Layer 3 of a small transformer language model trained on English Wikipedia (16 layers, counted from 0, width 128).
A neuron adds its activation times its output weights to the MLP's output. To switch it off is to set its activation to zero at one token and run the rest of the model.
A neuron's activation on a vector x is GELU(weights . x), where the dot is the dot product.

Input weights of the MLP neurons that the questions are about. A number n stands for (n - 500) times 0.00064.
n57: 299 516 458 750 414 401 421 302 314 500 404 886 567 496 522 841 568 559 623 217 441 339 619 467 541 620 496 461 542 472 467 524 538 612 290 520 361 307 408 291 456 569 476 500 468 587 568 619 695 477 538 338 522 651 484 221 500 393 571 623 602 523 622 414 537 802 602 606 455 824 476 308 367 389 619 382 309 615 358 539 424 367 700 472 432 369 504 581 329 389 333 342 476 428 649 407 133 252 421 666 455 710 565 525 364 593 670 278 631 644 629 366 693 601 357 628 553 557 576 405 361 581 348 532 476 580 354 587
n132: 173 576 417 484 673 622 623 277 408 791 511 448 747 339 483 398 470 703 657 335 588 457 264 456 617 365 635 485 379 422 228 372 379 466 586 539 542 468 393 650 421 282 404 433 620 422 671 470 701 423 550 406 672 425 418 465 719 504 402 504 650 515 438 530 435 395 465 718 429 368 532 220 432 260 500 267 225 508 382 568 646 368 599 694 654 414 573 683 741 539 468 604 659 302 255 647 464 468 430 543 463 323 407 559 365 522 480 396 488 603 779 525 615 556 653 441 317 634 642 621 626 707 408 742 445 650 426 467
n155: 570 702 523 608 292 493 377 615 339 549 389 391 423 540 733 710 448 399 507 562 562 525 477 208 500 209 642 399 543 706 610 442 628 179 375 661 593 393 515 442 607 307 429 478 349 523 194 496 681 442 512 562 717 493 630 644 458 627 629 603 367 554 539 316 500 841 598 579 307 624 632 621 524 563 683 417 281 575 604 372 406 442 660 567 405 566 401 407 508 419 334 720 481 457 653 386 579 368 682 386 546 439 526 429 500 733 527 388 542 440 440 461 522 402 614 484 351 260 433 500 577 511 457 422 460 403 416 758
n157: 669 587 536 386 461 363 461 453 482 455 414 332 490 263 496 408 805 363 507 504 389 611 496 486 395 514 507 423 380 749 394 456 447 385 609 391 597 461 558 473 534 496 573 500 587 611 632 517 601 644 435 372 369 538 411 513 468 680 394 641 606 316 399 415 345 693 341 528 523 370 290 339 688 466 475 262 639 496 439 481 336 328 597 624 565 435 365 632 769 469 760 602 562 288 486 701 546 507 611 435 472 360 511 544 629 481 461 625 299 655 538 705 314 458 458 684 659 532 476 666 527 621 376 448 476 410 500 347
n159: 737 629 396 388 487 471 615 480 452 491 512 328 475 528 540 575 588 595 692 346 432 646 432 601 668 530 513 540 726 569 496 464 615 513 569 231 383 614 776 440 459 630 604 496 500 350 450 528 680 548 440 423 563 574 564 652 415 223 324 61 525 384 578 855 382 597 427 643 477 798 538 567 566 455 364 647 359 496 407 322 308 371 91 574 492 508 356 367 354 455 488 523 653 417 117 662 605 596 277 325 466 456 576 579 205 486 590 504 496 765 517 655 496 396 433 800 614 449 562 655 902 404 464 434 451 504 345 449
n215: 592 602 315 483 791 358 500 414 540 500 585 568 508 904 131 641 419 430 521 469 473 290 271 221 607 361 580 704 482 417 728 521 790 291 662 479 474 547 538 266 483 603 805 475 385 308 572 726 521 553 377 496 564 492 500 353 603 594 308 491 509 275 527 297 440 569 488 598 452 409 205 395 631 767 452 346 526 353 484 391 504 592 428 592 540 683 478 618 423 463 563 662 411 433 439 620 359 329 474 251 682 243 402 518 454 412 756 750 354 294 606 482 484 730 509 374 366 776 492 463 391 652 480 576 471 500 599 783
n315: 190 338 545 573 586 369 403 644 531 621 390 466 399 611 528 500 310 331 626 438 394 292 330 422 509 478 604 438 473 370 457 454 557 417 697 802 353 352 593 575 437 318 534 437 698 628 922 455 732 170 469 223 574 693 426 356 496 577 563 548 496 558 438 212 700 656 467 504 388 477 668 597 486 618 513 543 698 536 508 491 639 482 441 487 295 605 452 573 22 492 724 724 526 690 631 261 375 259 230 500 369 525 478 397 593 556 487 517 491 338 701 349 496 689 413 423 613 661 568 354 538 748 512 828 383 504 571 316
n362: 236 444 485 496 389 437 507 592 552 404 567 493 299 439 587 631 414 489 542 518 658 473 227 311 389 858 541 520 371 417 679 500 480 466 528 282 581 417 524 360 573 489 546 486 589 420 514 315 670 354 606 583 496 531 410 548 274 608 399 385 389 268 633 500 712 450 517 564 626 681 653 572 335 493 450 432 496 515 628 557 400 609 342 434 603 597 529 606 479 438 298 473 472 664 475 530 389 489 664 514 590 592 425 381 200 685 493 475 661 574 479 390 591 606 493 552 845 371 486 469 629 638 589 633 793 474 424 467
n484: 399 470 584 623 611 429 270 512 442 564 496 419 795 398 714 592 271 500 392 439 430 385 487 680 517 513 603 573 522 454 582 545 669 618 670 695 443 160 404 729 521 273 530 278 419 561 589 637 470 508 408 491 746 379 305 410 500 657 712 582 565 688 496 830 453 513 409 265 397 256 590 418 680 679 539 231 309 491 437 726 487 347 420 722 404 529 358 606 219 297 387 334 580 719 361 455 487 470 176 512 552 476 607 602 712 680 661 504 324 542 610 443 601 521 316 491 806 267 663 372 746 403 488 652 690 333 450 339

Output weights of the MLP neurons that the questions are about. A number n stands for (n - 500) times 0.00055.
n57: 505 473 253 226 404 679 899 564 463 301 574 377 107 637 500 297 277 313 569 244 582 586 141 557 922 894 459 480 628 390 570 639 581 484 590 631 554 691 148 242 241 617 721 429 614 463 577 463 468 389 538 530 391 335 500 399 776 509 524 304 243 114 570 525 465 683 384 482 578 697 345 790 698 555 677 598 696 217 615 505 441 588 561 477 484 216 616 420 480 466 568 446 646 311 359 444 538 675 566 384 417 589 293 599 298 661 455 574 450 490 519 538 696 668 758 568 515 585 714 601 664 418 707 520 440 357 157 577
n132: 438 305 766 643 377 455 358 550 442 515 500 433 524 426 547 665 187 673 847 487 460 565 490 177 591 510 385 199 435 657 546 312 469 660 603 405 276 435 382 415 785 664 380 393 574 580 547 680 814 486 224 335 558 864 810 574 382 542 486 572 423 491 359 256 602 598 444 477 647 376 826 578 748 666 427 250 409 700 621 637 724 391 679 672 257 251 436 529 795 547 509 839 475 456 732 281 598 603 540 534 343 348 329 301 564 635 270 543 490 332 793 472 291 357 397 287 597 241 375 549 433 700 460 331 740 332 500 505
n155: 287 424 526 492 470 646 629 375 650 380 475 483 458 596 512 558 492 282 377 425 228 414 479 461 572 680 412 714 491 254 724 514 632 541 603 359 550 729 604 709 377 528 544 504 598 622 689 662 468 528 595 338 407 201 333 478 562 524 621 441 568 464 523 277 556 469 521 524 237 553 372 452 160 358 700 703 597 496 752 162 633 528 569 783 598 445 328 487 565 401 287 672 858 372 525 592 302 706 543 336 482 581 540 646 512 575 531 344 436 635 508 722 426 530 271 546 687 324 697 205 461 341 402 284 468 572 446 535
n157: 295 573 584 626 448 722 876 422 472 714 601 368 312 465 562 421 325 525 572 445 410 533 530 407 546 443 593 521 685 388 605 555 477 505 578 362 462 480 297 429 545 424 662 279 529 374 183 444 455 388 228 278 453 592 399 325 408 459 395 500 530 404 555 478 723 476 562 599 370 572 539 955 391 536 752 445 610 454 468 576 532 760 407 356 415 298 845 392 309 591 253 639 500 419 663 641 657 543 622 578 442 346 179 610 609 591 742 319 683 470 544 439 812 474 599 529 517 328 561 565 453 354 429 356 608 644 525 633
n159: 441 537 610 693 411 363 665 312 453 403 505 555 369 636 621 442 622 331 459 398 496 288 482 686 600 372 237 412 243 920 648 490 408 244 388 541 868 478 514 586 389 522 316 522 465 585 131 406 608 681 241 592 569 455 519 623 450 768 577 618 569 361 545 682 491 338 679 616 563 618 287 704 547 590 465 541 741 482 274 331 807 734 653 292 312 427 725 426 453 513 328 373 360 348 423 405 652 588 495 795 568 509 329 474 631 650 597 213 560 326 709 355 331 612 762 523 279 463 424 622 343 591 746 642 629 638 540 428
n215: 429 390 649 437 266 538 366 575 486 660 495 648 881 500 575 480 690 327 643 514 537 593 708 541 728 25 495 361 558 474 355 583 285 555 438 635 374 461 214 565 262 437 383 387 530 618 564 424 244 462 421 521 265 840 759 584 680 515 646 515 193 510 251 159 809 581 182 486 560 260 536 461 170 414 591 515 515 581 751 361 951 341 505 510 468 616 476 273 495 783 470 298 848 551 730 184 574 298 625 495 564 529 467 275 78 776 448 601 433 526 422 714 466 442 456 735 572 774 500 667 533 256 607 434 371 668 320 622
n315: 538 617 537 529 613 388 654 461 514 414 500 781 446 474 323 682 288 636 379 565 675 626 590 593 615 474 584 581 469 148 400 511 390 721 597 243 654 345 188 144 364 595 390 447 782 584 427 674 92 755 466 379 545 451 370 454 485 678 386 390 691 486 489 174 713 547 564 411 436 683 206 362 438 444 893 445 520 450 794 695 289 472 490 334 437 475 590 927 433 564 762 674 720 338 648 417 353 632 773 654 701 356 402 577 624 31 532 565 369 706 362 447 582 474 276 465 273 480 256 572 393 573 959 435 533 304 534 500
n362: 383 315 614 177 849 381 806 325 598 447 565 636 504 540 590 281 642 772 614 541 516 280 325 388 378 405 710 305 382 603 413 309 520 180 518 560 556 360 460 630 509 475 571 394 390 236 797 496 472 418 688 518 636 354 655 631 384 370 517 448 531 595 400 460 642 724 534 640 612 500 327 517 401 369 58 653 378 444 553 555 491 690 609 376 666 635 670 362 509 474 440 578 433 884 556 305 491 260 491 625 384 416 590 517 633 471 532 452 487 657 417 416 585 435 449 659 460 464 677 828 528 354 297 456 760 579 470 605
n484: 544 357 479 520 323 376 857 607 666 123 291 566 309 783 80 410 766 346 439 619 575 544 775 263 490 489 543 706 558 209 423 344 570 374 349 505 773 495 661 450 728 490 305 929 609 656 441 342 484 394 415 685 495 430 537 689 621 338 450 546 423 239 544 593 474 367 535 615 576 805 505 355 784 762 529 592 683 743 581 220 395 495 685 534 554 246 582 531 631 271 646 556 266 587 450 352 400 588 75 620 549 729 447 441 490 261 383 536 793 490 364 407 317 522 371 344 628 677 463 364 358 426 484 290 341 755 875 810

Each question names a token from some text and the token that comes next. It shows the vector x that enters the MLP there. A number n stands for (n - 500) times 0.0098.

Then comes g, the gradient of the next token's log-probability with respect to the MLP's output, scaled to length 1. A neuron's effect is roughly proportional to its activation times (output weights . g). A number n stands for (n - 500) times 0.00069.

"John", then "son"
x: 376 559 633 537 510 519 584 484 590 407 619 551 334 461 595 156 381 531 347 456 463 512 545 628 500 481 440 355 478 389 434 428 568 528 399 404 468 490 564 421 553 379 405 588 423 451 597 378 483 434 564 350 582 485 484 330 595 486 633 499 455 470 528 451 657 457 682 579 562 584 458 180 498 441 583 560 604 751 281 475 587 551 501 447 564 308 551 449 420 480 542 429 511 461 458 681 708 254 582 595 381 637 528 622 560 570 588 605 708 603 331 530 386 524 418 587 460 582 493 545 558 462 613 187 489 532 591 501
g: 448 463 456 577 267 614 399 739 658 195 446 612 464 455 471 541 412 286 624 421 643 440 604 576 575 722 394 527 386 360 137 529 468 404 441 591 363 446 319 706 651 553 438 601 435 395 487 581 406 522 448 589 466 263 512 596 524 663 389 726 412 505 467 672 647 499 615 582 601 400 227 655 517 539 763 444 661 514 328 535 335 395 557 459 475 600 439 303 389 547 587 504 64 421 401 624 627 364 679 633 449 628 522 660 611 535 458 683 424 390 679 459 537 429 429 472 544 506 548 512 548 575 445 363 620 809 484 270
Which neuron, switched off, lowers the next token's probability most? n57

"of ", then "6"
x: 596 440 666 509 460 579 586 484 689 360 515 339 300 475 530 271 339 536 405 571 481 573 621 656 498 618 432 401 468 498 510 444 572 320 354 418 443 446 548 450 512 530 411 372 468 374 498 329 412 496 510 375 616 567 515 473 738 473 462 520 544 493 597 349 562 427 587 591 476 694 279 281 662 494 623 514 586 569 284 473 466 547 435 522 513 568 540 546 452 649 522 317 665 498 583 577 890 467 566 548 493 535 461 564 652 580 542 478 503 497 467 611 464 422 528 562 328 562 547 526 461 437 607 158 476 460 500 564
g: 559 286 491 588 242 569 435 526 448 430 524 717 547 572 500 588 460 350 714 636 413 345 423 207 316 455 562 413 591 409 585 327 363 521 525 468 433 567 503 555 424 580 400 559 619 420 485 356 568 436 543 425 476 718 381 342 774 597 351 558 344 339 427 342 639 503 623 495 421 611 730 503 622 566 189 614 479 476 566 494 474 723 466 598 258 426 648 408 710 669 386 733 661 529 529 401 515 601 594 311 573 559 563 295 513 488 510 543 718 267 455 720 715 517 529 364 374 542 445 366 440 548 292 818 559 703 272 510
Which neuron, switched off, lowers the next token's probability most? n157

"the ", then "201"
x: 568 463 624 622 388 632 616 598 596 333 508 341 392 436 512 301 359 541 277 606 505 515 509 501 408 551 574 324 479 410 502 378 650 329 406 403 425 539 481 450 471 453 444 416 387 450 556 265 502 487 485 424 694 446 482 463 624 522 651 451 492 620 576 388 668 461 509 588 508 656 339 318 653 572 581 485 576 622 209 575 518 481 436 458 540 552 592 379 467 616 614 370 619 434 524 587 738 347 605 556 550 621 542 619 650 607 440 451 521 541 508 562 427 475 525 509 238 544 523 628 404 428 632 241 537 507 618 505
g: 321 507 626 520 576 442 177 324 665 514 395 302 377 738 516 564 203 368 565 569 600 668 563 553 396 527 377 558 391 308 762 528 444 545 427 650 508 330 494 700 398 327 540 465 530 594 398 606 414 409 393 170 531 636 326 401 588 573 412 586 443 543 526 558 538 651 463 409 470 382 605 391 567 472 499 717 381 173 329 442 418 483 628 489 622 739 490 597 762 558 513 562 680 595 522 792 589 711 578 390 591 610 621 388 475 472 433 357 671 562 540 671 466 462 676 380 566 154 485 476 599 498 570 418 299 478 492 410
Which neuron, switched off, lowers the next token's probability most? n155

"Jos", then "h"
x: 398 473 649 451 502 511 635 429 698 341 651 526 362 451 636 94 398 442 319 559 512 460 622 475 530 566 463 469 492 405 547 425 557 490 373 410 468 606 647 422 562 428 570 462 411 328 571 283 437 419 547 303 599 571 531 261 586 505 604 443 502 526 612 371 635 386 601 657 587 699 434 287 479 534 587 593 565 657 298 528 644 468 482 463 624 355 457 547 499 442 417 429 523 504 514 661 640 258 518 536 442 610 574 660 575 551 530 642 599 588 359 499 397 516 498 586 426 537 528 452 508 443 522 261 537 542 598 456
g: 380 617 499 320 563 577 533 525 369 440 539 641 516 507 653 522 463 696 398 634 586 437 362 458 358 476 415 323 351 546 488 709 354 440 494 421 487 364 685 378 510 438 685 612 446 208 203 356 737 645 420 438 549 566 535 653 825 560 602 473 485 554 387 274 529 441 290 358 682 236 485 490 433 541 725 528 540 498 572 353 403 543 507 418 617 435 584 594 566 613 420 382 358 600 446 544 561 594 268 403 470 466 559 600 494 425 481 732 543 837 712 569 886 313 288 340 414 503 642 481 418 587 402 477 696 520 323 579
Which neuron, switched off, lowers the next token's probability most? n362

"acc", then "al"
x: 508 438 730 549 512 532 433 500 711 387 607 548 453 377 565 188 288 484 277 586 644 340 470 735 484 565 397 488 439 408 384 444 484 500 329 329 559 601 615 497 661 442 399 460 500 402 717 441 540 513 497 401 659 473 621 313 571 665 705 424 571 407 472 427 597 440 465 471 555 650 405 392 553 529 487 504 562 566 466 486 498 469 467 445 652 388 455 432 555 558 497 396 485 532 529 533 733 343 626 483 416 469 377 636 708 627 484 388 434 559 416 640 475 476 573 676 362 548 546 458 453 401 577 224 480 585 582 552
g: 709 599 241 363 615 420 352 610 487 553 665 433 597 583 556 638 515 270 508 445 433 423 544 449 243 562 553 738 275 475 571 662 384 496 682 641 514 406 490 513 537 296 367 445 316 609 216 489 378 486 483 385 432 666 305 503 590 540 732 593 413 460 475 309 319 504 594 464 294 591 631 385 490 418 495 598 661 677 637 681 631 375 403 511 421 589 242 555 359 627 730 323 601 401 619 597 580 588 333 369 637 330 519 529 690 545 398 350 616 637 549 690 549 244 512 326 664 752 549 402 488 387 368 610 478 509 458 689
Which neuron, switched off, lowers the next token's probability most? n362

"a ", then "River "
x: 531 488 619 532 496 550 593 497 671 288 541 411 496 506 482 430 342 513 175 560 504 525 591 591 435 581 488 441 429 420 412 469 611 371 402 505 457 506 599 489 490 460 449 443 437 467 622 316 526 537 546 484 663 404 494 269 688 628 658 400 538 650 470 462 574 460 493 535 426 631 381 342 756 391 441 527 545 769 267 530 444 533 409 399 511 478 474 324 378 624 501 314 690 423 527 586 759 295 533 530 583 551 484 694 543 698 475 584 591 543 360 566 394 523 482 529 404 511 606 530 492 404 568 283 510 535 544 469
g: 456 418 491 536 385 199 736 564 391 311 403 519 544 275 432 544 537 402 338 547 298 503 592 605 673 281 372 316 654 592 386 245 510 648 435 288 524 377 423 347 412 576 437 335 420 564 571 443 372 614 536 706 562 500 749 649 541 488 580 855 597 437 545 451 630 364 694 441 484 620 335 548 329 541 531 618 638 670 603 485 806 542 470 495 688 392 542 406 339 358 579 442 392 683 543 520 334 667 663 470 451 446 549 473 335 793 419 667 687 447 480 537 746 492 315 506 568 637 346 481 447 520 453 472 574 287 391 584
Which neuron, switched off, raises the next token's probability most? n215

"ah ", then "and "
x: 541 522 559 493 417 563 634 509 678 385 561 557 405 454 513 405 333 559 225 463 472 512 678 551 515 445 465 440 442 322 485 446 627 410 357 474 439 454 562 542 602 524 573 401 385 434 573 325 440 596 474 389 634 435 479 276 669 599 731 418 570 468 466 384 511 470 580 512 545 510 416 249 631 558 511 537 575 702 184 442 549 523 369 420 585 495 425 483 361 549 530 352 632 493 411 634 764 291 528 608 454 596 482 709 576 692 532 583 581 602 397 571 400 558 437 507 392 561 538 510 475 474 564 325 547 527 625 492
g: 628 369 721 462 419 671 593 530 541 615 583 589 254 813 437 560 639 515 523 536 541 420 386 543 325 668 561 733 692 304 404 421 466 513 618 395 403 364 484 614 562 511 530 499 532 546 409 600 318 541 448 463 319 507 364 506 170 547 414 375 611 426 526 434 444 560 406 663 546 318 481 389 550 271 602 592 565 573 706 356 463 458 427 389 415 459 554 660 373 593 609 553 790 352 452 645 339 418 540 457 554 817 339 762 644 297 554 417 364 458 520 481 319 350 90 510 566 662 595 441 405 763 521 600 454 641 511 382
Which neuron, switched off, lowers the next token's probability most? n484

"College ", then "of "
x: 411 591 639 544 460 534 635 496 562 366 421 536 323 454 611 208 376 553 301 364 529 478 397 521 478 643 529 609 535 434 394 479 563 314 415 445 491 723 559 505 636 606 582 563 491 430 408 371 503 435 513 380 651 435 379 359 605 627 588 482 514 541 386 418 591 418 654 541 507 577 419 283 470 480 538 459 562 626 227 611 501 440 502 373 550 449 538 483 428 641 477 416 709 446 496 565 786 237 497 507 440 592 416 696 540 655 573 506 634 549 374 538 455 482 424 595 375 591 532 510 502 357 598 308 480 617 716 470
g: 398 426 528 391 599 387 280 635 340 574 425 384 447 612 734 369 277 352 478 732 599 684 445 435 446 334 766 355 431 616 315 581 565 465 505 429 375 675 573 467 628 619 354 493 445 467 362 657 543 538 704 335 592 742 473 460 703 535 344 657 573 545 370 469 315 318 464 684 646 599 573 529 310 490 439 512 440 547 545 542 417 293 457 377 316 579 499 559 809 451 373 635 375 378 709 295 846 594 529 654 480 408 585 473 453 340 547 681 515 472 598 729 401 542 358 538 589 625 179 529 389 525 474 523 565 571 308 469
Which neuron, switched off, lowers the next token's probability most? n132

", ", then "was "
x: 566 458 587 513 539 570 597 537 599 382 554 414 445 611 528 350 349 468 294 488 431 394 508 783 544 552 418 461 523 486 437 350 617 362 457 392 385 420 628 705 500 487 555 419 335 412 509 330 439 390 536 348 623 379 493 374 614 624 608 502 617 568 498 253 612 559 530 599 531 665 516 260 636 468 481 561 596 613 297 508 583 487 520 461 588 550 452 531 422 539 536 325 649 537 564 590 691 366 595 510 470 478 400 611 527 682 487 460 585 537 423 438 386 469 507 397 312 642 618 595 470 393 555 233 489 633 663 537
g: 557 759 631 452 385 423 620 582 355 626 446 634 548 485 488 517 573 606 337 548 369 610 339 357 494 404 441 307 424 374 612 766 565 313 464 561 445 534 485 520 693 770 564 635 439 554 450 544 525 440 301 578 651 374 810 658 879 634 559 486 337 273 576 639 594 542 326 537 328 631 303 366 539 297 357 481 583 408 558 549 690 588 458 546 712 496 476 575 337 390 530 508 412 576 592 427 589 306 401 555 625 588 683 560 358 457 302 366 475 547 692 308 405 506 408 543 222 344 451 247 773 500 369 554 445 430 441 510
Which neuron, switched off, raises the next token's probability most? n315

"n", then "os"
x: 467 438 524 560 510 547 491 436 708 400 578 457 443 404 483 238 399 379 157 521 509 497 635 660 357 491 474 312 447 459 529 471 500 535 479 290 414 506 565 493 538 450 494 481 447 537 611 402 521 529 492 460 721 553 537 396 523 585 411 448 464 470 541 387 652 404 548 528 641 697 257 367 564 531 624 423 593 552 308 402 528 527 500 461 610 489 466 444 553 581 478 361 634 494 671 591 773 403 627 529 368 625 415 636 621 713 536 461 533 464 453 599 365 487 520 429 316 543 591 534 436 417 629 164 560 639 617 610
g: 438 445 325 541 621 398 672 697 579 470 484 327 361 637 515 384 549 561 331 600 335 418 304 326 678 479 326 237 370 521 339 401 450 521 477 356 656 727 420 436 485 525 667 484 566 509 638 530 302 469 658 479 454 653 475 894 483 540 462 571 726 538 300 257 477 529 431 310 417 480 635 389 713 147 544 588 674 573 526 632 510 565 310 509 423 366 466 506 341 518 492 439 408 534 647 448 443 547 314 826 510 582 432 625 627 709 851 520 557 490 445 479 453 429 648 616 390 373 572 613 563 591 375 369 634 432 460 601
Which neuron, switched off, lowers the next token's probability most? n157

"g", then "ages "
x: 481 527 731 574 506 550 514 480 745 384 660 449 398 398 589 310 371 449 137 518 488 424 622 588 481 537 532 309 503 376 447 412 629 516 370 341 390 564 565 524 489 494 482 497 449 478 577 425 454 471 585 510 793 511 478 290 569 616 505 545 371 564 548 470 634 450 521 489 537 462 354 328 501 579 544 579 532 596 369 376 530 517 403 430 528 534 506 442 482 583 562 294 595 483 513 528 688 350 491 549 357 505 384 614 616 659 403 563 441 559 328 626 421 544 597 474 375 455 681 613 628 468 679 244 495 579 525 537
g: 302 654 478 566 369 363 538 448 523 652 581 531 681 230 644 691 739 891 443 762 281 807 433 358 616 618 404 641 449 437 388 608 677 675 473 627 499 361 455 344 518 473 621 287 608 593 318 403 559 424 478 500 494 381 379 679 509 369 639 406 506 398 498 379 518 381 534 538 660 440 308 626 616 600 395 381 593 782 488 415 336 408 433 403 456 365 391 460 483 304 674 498 629 389 412 589 673 744 626 414 461 338 429 559 600 546 403 599 357 377 758 632 530 439 484 412 475 614 322 604 402 346 455 444 450 349 474 525
Which neuron, switched off, lowers the next token's probability most? n362

"son ", then "v"
x: 421 485 589 509 407 529 650 462 577 372 596 558 344 487 640 363 353 475 254 431 494 488 642 587 534 556 480 426 418 416 454 442 561 375 413 452 449 496 612 564 546 532 583 500 423 482 644 262 361 563 469 274 631 406 479 276 522 613 609 454 620 468 421 432 614 484 562 538 554 579 439 231 613 486 577 562 664 679 235 552 553 459 460 410 547 480 409 560 261 523 534 395 654 523 495 547 714 233 538 588 515 535 423 766 535 668 522 567 691 555 455 503 421 534 368 547 403 574 541 536 538 480 582 367 513 623 570 413
g: 497 653 256 533 562 695 421 337 395 521 480 488 631 363 360 435 600 634 423 727 740 625 471 522 884 457 554 737 482 466 730 537 613 293 600 532 427 640 409 514 432 538 424 629 587 197 326 565 523 685 626 481 311 637 203 405 520 778 537 421 600 257 600 394 449 574 408 599 409 641 547 524 404 452 298 343 470 453 295 505 464 410 389 581 623 658 442 666 476 360 586 541 410 413 657 338 446 593 274 541 523 478 472 504 223 328 500 405 413 711 555 504 585 400 622 622 339 325 703 363 605 548 521 460 468 504 601 560
Which neuron, switched off, lowers the next token's probability most? n315

"reg", then "arded "
x: 569 526 535 696 464 547 531 510 741 402 615 588 496 387 590 322 348 297 264 503 531 397 516 660 416 574 502 388 464 488 402 382 512 556 396 276 482 627 614 492 476 608 535 549 354 271 679 399 492 429 578 451 637 448 572 365 522 560 572 643 625 448 506 488 624 256 466 556 588 663 409 319 473 477 539 487 592 517 346 515 636 513 493 413 554 440 481 450 572 526 544 407 417 469 486 583 735 321 578 580 414 523 499 657 646 699 477 401 513 534 452 605 426 520 624 514 330 523 585 516 421 508 504 133 458 421 624 452
g: 272 301 316 508 464 420 651 372 501 652 568 650 588 367 362 613 572 518 547 503 326 554 344 552 578 503 442 566 460 543 493 511 563 709 412 503 314 470 364 296 475 846 358 240 392 694 523 806 514 381 470 570 467 599 447 570 404 427 605 575 534 343 536 559 400 548 679 351 494 562 389 324 598 386 598 597 673 611 704 623 429 393 437 510 553 417 622 485 546 659 502 661 454 573 671 265 450 435 375 697 276 532 333 461 571 504 474 623 383 438 578 649 31 392 351 339 522 374 501 766 580 724 473 455 557 632 566 663
Which neuron, switched off, raises the next token's probability most? n132

"an", then "o"
x: 386 447 599 550 566 566 562 505 673 355 487 513 487 485 614 300 345 502 192 462 507 486 514 651 486 546 463 303 560 414 435 481 546 553 332 351 534 497 653 600 530 514 354 409 468 490 577 457 547 490 479 454 709 487 555 260 625 626 500 463 527 477 532 520 651 430 583 528 670 585 401 235 641 517 490 394 487 623 287 433 612 575 391 461 541 458 555 364 412 464 414 282 675 533 464 605 681 241 490 545 449 681 465 681 650 640 507 586 471 571 350 580 417 453 537 550 353 531 568 463 435 416 572 382 565 520 708 526
g: 586 429 466 689 717 592 422 656 937 584 228 328 474 539 444 398 551 356 537 248 778 609 515 457 536 573 508 509 506 529 427 678 577 586 690 591 196 375 332 433 727 242 725 515 687 590 710 551 649 413 432 395 464 351 682 480 298 526 673 443 328 338 424 442 551 346 543 501 618 478 478 369 420 438 517 340 460 502 558 553 438 557 615 486 233 359 486 455 688 580 411 587 416 452 671 355 330 482 448 549 638 475 387 575 569 559 589 306 380 565 466 441 532 526 417 393 364 469 733 365 742 558 412 630 619 447 552 349
Which neuron, switched off, lowers the next token's probability most? n159

"R", then "oute "
x: 425 473 493 518 451 502 518 501 790 411 752 423 519 430 521 194 413 451 267 582 498 492 533 632 565 487 509 494 441 354 434 446 568 509 442 399 437 600 641 551 477 602 527 468 467 410 528 290 459 362 513 523 565 484 600 303 626 558 553 457 435 527 619 402 603 321 636 540 544 676 433 392 560 641 639 487 556 582 279 386 607 493 393 344 533 593 459 367 531 480 531 349 420 525 526 641 759 352 598 503 438 664 483 549 601 534 440 533 544 548 326 574 484 543 547 441 316 542 640 550 367 348 651 157 545 518 631 629
g: 593 598 446 414 393 206 87 519 594 368 458 483 289 474 674 537 618 385 490 661 482 703 477 433 492 487 359 597 587 522 420 329 493 581 397 796 644 457 505 623 294 498 475 652 473 556 462 371 518 404 662 585 510 657 556 257 441 670 561 561 698 503 749 461 515 495 662 453 488 532 605 380 312 483 398 372 224 366 585 579 379 531 494 575 856 339 438 797 444 516 361 616 548 364 398 393 500 473 663 534 566 644 433 582 405 458 420 492 200 487 598 608 694 525 479 447 359 493 352 372 481 564 658 507 712 619 647 281
Which neuron, switched off, lowers the next token's probability most? n362

"of ", then "M"
x: 489 513 581 477 517 585 632 502 645 346 513 336 267 540 606 297 307 469 330 522 511 536 562 661 582 636 521 422 518 527 612 421 555 344 297 487 438 485 549 445 542 538 470 443 575 292 512 330 457 423 504 402 606 516 488 396 698 486 442 466 495 491 502 361 604 462 572 544 416 718 296 313 633 486 602 526 473 609 284 602 540 509 448 538 526 576 492 405 546 637 492 284 599 528 609 536 886 460 513 463 512 546 427 770 627 563 433 517 465 553 322 610 415 494 568 561 371 489 534 629 520 388 582 313 490 538 533 537
g: 697 513 492 381 404 527 635 593 338 529 380 496 426 611 193 442 548 643 577 533 618 520 365 359 530 628 582 595 317 672 495 425 625 305 524 501 479 300 497 748 256 688 740 544 377 422 554 409 469 532 511 578 514 485 580 537 346 383 369 386 649 641 598 497 336 234 585 522 593 459 644 583 284 634 509 472 485 377 299 793 437 581 690 467 541 469 693 497 571 447 435 558 610 447 685 262 500 517 516 403 682 546 115 387 465 667 638 505 415 226 711 486 467 623 319 394 386 672 564 666 612 535 665 500 470 319 360 361
Which neuron, switched off, lowers the next token's probability most? n159